Layer 5 of a small transformer language model trained on English Wikipedia (16 layers, counted from 0, width 128). Numbers have three digits each and are written without spaces.
A neuron adds its activation times its output weights to the MLP's output. To switch it off is to set its activation to zero at one token and run the rest of the model.

Output weights of the MLP neurons that the questions are about. A number n stands for (n - 500) times 0.0012.
n30: 357479563592645627516382492363464295652412492496464492379568452874546637529571453528709411375473344516453597552399469660516706735453408679337492572508492625464455552540404345415733653380555683548578516646641336463764552383471449543425500450731528395516694146646547535348488419402260608480634488496814521472175172508732410651645190257504383581492145312430389572575643524516480349492544
n42: 601732394410548408394477339459241468460563676418464686166630491514289337435509597629422600292372608622619446728505658570668332746342509539469747576578523601281395767617903754368647695613660513572416531336419554546589320500653758443556681589639572386687627328411650252702442550619637522713522549317204671459358662326537518675586436232704610750500451356448183804757470676495305482325347
n78: 532505403536293477537177560293397608469703729632455446509285113514304586615478213522509477563496208486408608629400456517396446246509669622549608545607455509326605411522174709459478381661638504703351736469590572688593630623551766399658583373487259264398708288299509610625424795566423518559456522309782698314451455326486365601604514545416474577711603249843616629351584793312703802304388
n84: 509468338673695566646518358278504369828574392408575574470427517366586486335295359598522658439322500343318801681531767470443255414508722791599529629533730343478280642556668625417517168563680500574419614137626387553594751500304483572653296518664530530436623517541364730388526298415525699504521307569364718307504357307473618301627487399594627675513561366173384431495390300699230650582535
n92: 596535509730412730332281356528430476373420237443529438778753374423622199360505597435582481349500674424417656411414698596567491678436265427505491243388636615392524817533537398552593348764537365571431322569358170543852289670253398729100169736566355702425267472168454712397211847482589064628458542644532529576440340382622587543296457410435505642383467646750579584612518590567453677575359
n158: 546414357654216458398656788414815190234527310697637454709586572584849572407527340192412473559491459545778363622500655394651422590699514430500338455457450420608297285640338536509567228645634383382416359447400387555112631531481339588716309538509491416576514278589758260464392454770362536271250074581407505546491604649725500370363551797491593468486518604632531558608517627782386473698581
n178: 514569349672555481533358510696347580370136500881303364397407855581422485486271601353476575575350579435064547551679400428434744380682384627472769768228253282611339500523468431698583518554459417472545482450453589481422463159830610536452322651398574446749054454365591349588565603532597403927381486426313476500758421577495450595402618514459436542523509728541260440452740701263430154463514
n243: 606481598328584357315362556336603759541632767628473614414829406621349592775527553375463624459664314459540268599509496337541550545677486443788321379496518822158183478527459518555715549443366563436190443798459391833371563650649451306378429481631311416836532736585500660387334578642758554614710397509678649541442224439458381500495588230786421505328717726351437437354623500537459388401233
n307: 524278352449340634815448371594374387589538589363325561566449454452558595510514265597596547368454528218468580686680427158642278281450490614556306551818650199803510398612411338472375560237588732528660386587397439705440505418481440737437546588472481687328514532573555408528370192555455607585477454954266202509486673527398650543415614495394244122336421659505319398354759843338881523635790
n331: 451247367561786629513655379820687496604833557381615632452430284581759719361547637509504407373555635632526667600531504606394557669594586589643361214788517832639234470456218651429608603597301686614739542659504596509392443410545448347468641422696665530448681324359268470326323597696496483482530487478624388460224278546599581692570633641560640381474352343432448530396643653130619323457252
n351: 476582455459279406415767462356450574151236269416444658523229491524606569533559573468675645546739565431491570431831685424486328505491736728413607482579542338518627363652326253589350437437596656505477531600792574509318495698524327455467703664408055513646272677586459636394706211008614334621605482413188084752550472442309630533305345607395621435413192431482358509529370431580389509583380
n356: 533598786589514371481472534542402538449683664495609330322397667447412415601431500560337689613550266702532693370623491404528585477610588259602676356800612641598338361561235426590671302287551389580509418302693144782472029313861537505786532588505509664352448532665390454682268528390714728066449727227344582443833290296432482715401562571495372491523477701342556533490338401376763658700542
n368: 669356561401399542479277661396665517599321716467571538571488451355638407611614520467610446379484831587168575549140253613563730426419344657558476508516691516434698516645603566496545610544639512816682484671358537563533463411483586637629674509570467754377630439767630720587562848285638620542610430328622453399615376544590319195362348684529411450409574554737628442461621429200575299611430
n425: 457496454584475706286666534437546572429551353411432589268471442259421361491483578512199691416340597340406795521127648418394466675533373398496488617319697488600619546403692479687504508537488379542323369471454403500306508656578363480248323421396579426446428455195463434609263160709668383729372101625381642806438299553509643504542432419632520521521651596467479262382271454513631537809299
n440: 548730399500646457590349690472412879380603430035209453257338408591427728304665491463638674509359505346405542347838455532754758454709631672519410629424328423486491514370542463331555459527086514710277609614589416372702375559189514282461550704398620509601584477442669427519721660177420727500454555551441605759555389928447256448687742284450337603523366686315394537437365341728491560519546
n505: 197412866352529313409475216853908485416500559220635330604737573536448627398744471641307735500563718252519425549450577558710465411645433481648634554547579428633626642752456779525593242399422475644631356641410743323217411466475529674310660417549564418216265310243641427653220680577533184056637324461558652630632594557797693803490324290837490495540441470438500456454356589096669446598515

Each question names a token from some text and the token that comes next. It shows the activations a of the neurons there, in the order above. A number n stands for (n - 500) times 0.069.

Then comes g, the gradient of the next token's log-probability with respect to the MLP's output, scaled to length 1. A neuron's effect is roughly proportional to its activation times (output weights . g). A number n stands for (n - 500) times 0.00078.

" ", then "ro"
a: 499500479500501499505431500372642440502581500496
g: 385238497648492577536606402517448586229566567487543513311515554394576611488642790561416492467583530480320501332641637520529418713690357378613558576615755410488508484589462514632516483494458406394558470510540664445548546315552675584621308674724443490461583552479269497497529495394585627625327510488474351548625580544455443364474621536513921458287393467564309408642545599546517510676443
Which neuron, switched off, raises the next token's probability most? n331

" in", then " 2006"
a: 505496501500442496477510502340500501496487500500
g: 574293449549227596586471769532453599432556536641360574640474364635589532349535397435549541557517559551527623588480372325541425314557239458559490397470471567503807532434647312434353370436426558370537423524452411410622587443373598447416656652536407617587382316559575486446578452275465387574329577580515402215515431279511382263387414357430561548528386275529540592387665407676367469618563
Which neuron, switched off, raises the next token's probability most? n92

" found", then "ed"
a: 602503501508500500499609504430457498285489498499
g: 596303507457576562415675426523380513492446359754261465461550387253509598474556343431400384578718612398567413543683610488606512545665475412606493535578358550703510560429595706473517447416402355333527423559507461395323594475487609537380508424506420353268426513331512615623528302442524366629629463530472386507710768425408474503431671518613422360812619514410462558533398287627641621322635
Switching off which neuron hurts the next token most? n368

"ro", then "se"
a: 499495500502498485500493498501492501500500261501
g: 503521650231642324335452408633575438595656789618255567417447277495415527659477518702597490707569577614457733451597583380514529373449827552482442699602620505525508416455561477453472588473433483608427596415403465570246602449523560603400612585234517494576451676519618273413439680461525535376493513549506525415530269594391522491468384475424480623463248472388511700437504622623393541517601
Which neuron, switched off, raises the next token's probability most? n440

"ow", then "."
a: 500394500502512504504500500497507520496432497505
g: 621455525294464391599557628579696412466544459551348372352392643331582563678445351509407434638671331403612586436246711534401530689475592527523778451613389543660522539701435293306399423525412517670638430508347656642590504526714463430492617678503627471608327453447462586600547367434486577486531503606546481483571238565443594529491302644492344379605462696475458399463441645644566470737466
Switching off which neuron hurts the next token most? n42

"it", then "ent"
a: 500500491499555500500499501501509652500501500500
g: 420362557714617358513339501377465506501531672445608540587460392456611596546389767592765513463518468545489506406465626267460841486354447466456340400705410562371577572676517312653432484582537472403479474535348558564783476519727317554496514578597628223525583456488498395591589576400442561555644497534443631466659499381440660344693476553323548365450452486527656432490605477293549756609559
Switching off which neuron hurts the next token most? n356

"42", then "°"
a: 500499498503498279500466501403430500510563496498
g: 445716629632568617355447583344552341266451496281529559465222284586488523601362411675489447634533414418459481494554670603421812453569295474696524516634458420346660388476625191383440411560649389507501552661566543402507474637585653464467473421581453435373289557556411624677588207554482438432627510534465387476538376475352480502515335432373480501562737473414439520540555377520439688471375
Switching off which neuron hurts the next token most? n158

"la", then " II"
a: 500499500497499501495481500504528501550498500500
g: 716751448555417392481429389343545475658511627449497276522511253367383394542294492444437455759501611583504422630339422588413506546473385376683498504491556439439372582412585462510468473629527638611358461366510456545511487437383384689521273469580544382473475396401625425373469504437570248378438341343249579540511366438522594720313567368656539378608587502331447554423775355217392576455514
Which neuron, switched off, raises the next token's probability most? n351

"ary", then " Center"
a: 500498497520499497385508500501502507500450504500
g: 622511638595451463448493547448319605343417495407480662457529416440532730465480268408381398343543535253475679492514456454483699381443576434452333508487541443565373449497612506643523546361612475724363665380537408366606342450383575572471585592286456551501273485475619544485517292549513514538381437425514511687665348368509302304239469386405613529599578661517587326556373443198213334498572
Which neuron, switched off, raises the next token's probability most? n178

"50", then " |"
a: 503498470502500335499488500505396500591495463499
g: 626338404416524499631396511490538564660477499612692542571574688412456486427707525507452498516466515681477492629475475275436186496340497404401438501338528545621506753557393708467502710510486552602712477448623425585423399549382347491569442505244452569735616468571552490359394634370663743488468560392502589587404629579597462293362651589564627475363204587627601417409381601399506305646410
Switching off which neuron hurts the next token most? n368

" D", then "er"
a: 500499510495501437605487496500505498499500503024
g: 608524526806427395506491527540501337468578476545580218486370474681416428825405490435558437598562489416479568483534584361634386459627457553404593483576525411403432555811597698524459304519394489533473318533671623227464451347544481445651230402422695464485724642471319546540670434514547511448406512447494533464383738544480470369463349579438706610536452518578441590773565494650552608385346
Which neuron, switched off, raises the next token's probability most? n158

"in", then "s"
a: 498500477510488501495511499428500498497501500498
g: 340536659479545439392565413354539449516353639416450593361542692352374606270496419512488543447434520609451441553452426362536436423501355401561336427539382563416353752510392502616438588418487571485312495591462549485529587660402529377620465261765551655640337598195373259759477744480527512472661642524516703530632480529400601134526347533470401566541362550589505500534456426502492477323610
Switching off which neuron hurts the next token most? n331

" |", then " D"
a: 502500501500496498496419500502502392494542499501
g: 474521525592740390443648460510501520461442582455303528338502393566376395474695247451342604499313466589519339428487465271556499534440206402446213455611619493516663415482484295570513408616627607543580479357601442568501478256512438525623291445334408460527470454543418627525414633511452754412363510553591517486347461460509471199403707386437554647440639529585520531559566320559415716730676
Which neuron, switched off, raises the next token's probability most? n356

" of", then " Bur"
a: 504498523500629495479512500503542496495507500516
g: 449594453826528380344555469552506626371511558514382425497424618805643444399513743427413535588265501522296604463612699638383500600522405544634526446361561493564572473588766379336526423607488533318485377368599484477552463612791418296561443453484620506608329590547584418440501518503473401453527431573310465608372596669659804669372529309510607477464653325561347441469453626543622577508495
Switching off which neuron hurts the next token most? n92

"|", then " P"
a: 500500501501523495522527500513591500534502330507
g: 336611524320487583468441417491632404448654453599410641523500345156359534757514375491438414367567485492509581663473371566530268501466576584402527500483626582603366472460474440494665446353633644572618464477330487551422438537608402422461545293625740428385557468450362533556463479376430403406459274406527678612406356376522282467570377349326442364243636363538800395527546300536541623381648
Switching off which neuron hurts the next token most? n440

"88", then ","
a: 505500140507503488500483500428589502495497451498
g: 384555546520509534400514644517356392362495550536293606324591492413405410404432592665569606656446627292583663346574337751641488389443616641533605381517563381468341628550504463504388550398553657490592439341621551504538451470443426587024444559415496609531617611427544576578578494390579247560621473490630487460397423604638426396490423752653622559375258480382496560505557579376324285520681
Switching off which neuron hurts the next token most? n78

"en", then "ne"
a: 500501500563500499553500312495497499501500498500
g: 728477409580394673465547584512412606635392568668600524688610256566604482471430477340505574294603503659555462465422725524186526607634515428305448364353452689648407498512411461478537295485486630521427513643277600493403484862495598309452453669585506346484217651438414358415598487541515372506555452611580529499592390439532368491741305450527412384550530567429536573545478621482457546308562
Switching off which neuron hurts the next token most? n307

" T", then "re"
a: 511499499501496503594438503388499488505498500495
g: 530569424460598708495512579545248766305273492605227498463260414492482487588620631602487562492444733407573551338788389383412561568591452465615586520443544554490226324635418352509384520371465331751395533494431635420568515533484511518652442471458587472759697555516573544614500533371486563534446318531466489393583512395572499578720488592546495694356591563552556383355433647514469506786547
Switching off which neuron hurts the next token most? n178

" S", then "ham"
a: 499499505497499495541404501476503462499501506495
g: 556529473447428698521541564536409415606524495555266382649602586635610465542442527632836614477432412492605356645564426605505360534681351557528462447242527520574380534557498435721679530527557497401471682407668560384459524471501465349451452586309677633579438483529679471415462659627397411376346839459515619520431405475322642511210594626573710521632713491440432480428491549292574409305586
Switching off which neuron hurts the next token most? n178

" S", then "ev"
a: 503499489497504494565454504471492507500499458499
g: 499161504303487581596427612358328354509357711548581512761392379463392397682491514467486469614645393422580366616641823524521495412576291579363503421536600530619476519447760603558473600642638583559509558442492306445422468453688559574430580374514470454605243374587599471522301456636426435467400589395539434592677385540468458409531243517325503386494358278359496307570427478412583475557536
Switching off which neuron hurts the next token most? n440

"me", then "u"
a: 500504492495497501527363500493498508501491499500
g: 326440615535505685478429442534340519480545567555514658479338637491586506541325444539548672389422396263231646516554775429521417552524389453416247567338548517492671457379462498144496432561688598569414507483603504405521563360544558329601627836383591365296340527463552567360603478364598599459362466499449501440580567206539396674620640490586523571464406419493436403474266578495487437431369
Switching off which neuron hurts the next token most? n243

" w", then "or"
a: 509500499502474500498470500522539500482498507498
g: 514551395568674357456524392622597608489253480544341725549445448284680465507484504507381259598561429587436373466657848484640451535537462452516731355539448484609574551196752463579416553328508515490649463381573542449362591392479523492641452407607480533770266574489605551507551501594450442394487574495497427381476208266635544394536420715432704615560515649632448487505585508362535406523479
Switching off which neuron hurts the next token most? n351

" ", then "-"
a: 409497395500515502569492500464586490497503504589
g: 505494528510399364296349469480592503498533706507427662431691445450398627488421328386487563583369426577665332177653466599554454571635590401554668572573574568683753400349576506636564457444617621598527737634628562520387639591566323409378456446681519688389376732513515695504311455725666526597373420523412388527529497493630406613498560355343299533313509609436580516544483356381475371466591
Switching off which neuron hurts the next token most? n505

"″", then "W"
a: 401492499510494486481530500499502485659506500500
g: 417411640571441411460590551623470640617345568511580523641467255701396424762466326359539627535549461716587370580566387609615358553409425542565163425305607619699659273531337437505477455428442573419355429435387433455549405319572500342450451629633456604623402406574654571400475533584522412492473365491443505365516562537436573566331632404515904633573577393471555387592695544468630457390611
Switching off which neuron hurts the next token most? n243

"á", then "la"
a: 504506549492505499494474501442517501500500502495
g: 268445527522572513415457447418517514442507441646380310458476713395427530495510567452463441354622712438378361501519434284561348484488352587577432690542488472327286482399523471482636452386466419269509536541520431483596590408369801346511530608515418412437597715394585443470368571505697382450602285499452513335471521542457507468564513503422214345409741309746671565407586521769373520233395
Switching off which neuron hurts the next token most? n331

"1", then "45"
a: 502499500493502500500504500312425496493538501500
g: 645303732454462754363558450492665450496517445436598404511400678450412297356351483546393631532475305516573340508379428491508461597459575467534427524231472713723648567641528540682545662551459554758583492700694625547393441375330491585382563622485423596400380407595364623472464355482516400579409268526563444622553574501587409442537755656384605424502490630541466356402460497456554542785303
Switching off which neuron hurts the next token most? n425

"45", then "56"
a: 499499503500500413500488498496444494497633504491
g: 565465472546461573644331380525658672558520557399671472590580411359537313419599407463488399536434545468384725329493505453499388315467530530477462424406522590741520659471388606634528516399632536533459474396712456600338658501260451546573506441392588732523514315584683592401443400361541419531379533539383495366479319572697250583182513313494512554582233646622452280530509446387709413706494
Switching off which neuron hurts the next token most? n425

" Cup", then "id"
a: 499499556594509500502500495496337498506495487500
g: 851505418699430396583532400500449476509652464606609462491513298462369424583296129429680566479547312415470452550521556388286372721544562449582264657541684535472468431565568223564545627542501236337538504695667483471443404443580370438613458439397504559604753511606567548594592515534495344471524439613424753413481458368480514446398440438625362473616555368507453507624623391586395579458626
Switching off which neuron hurts the next token most? n84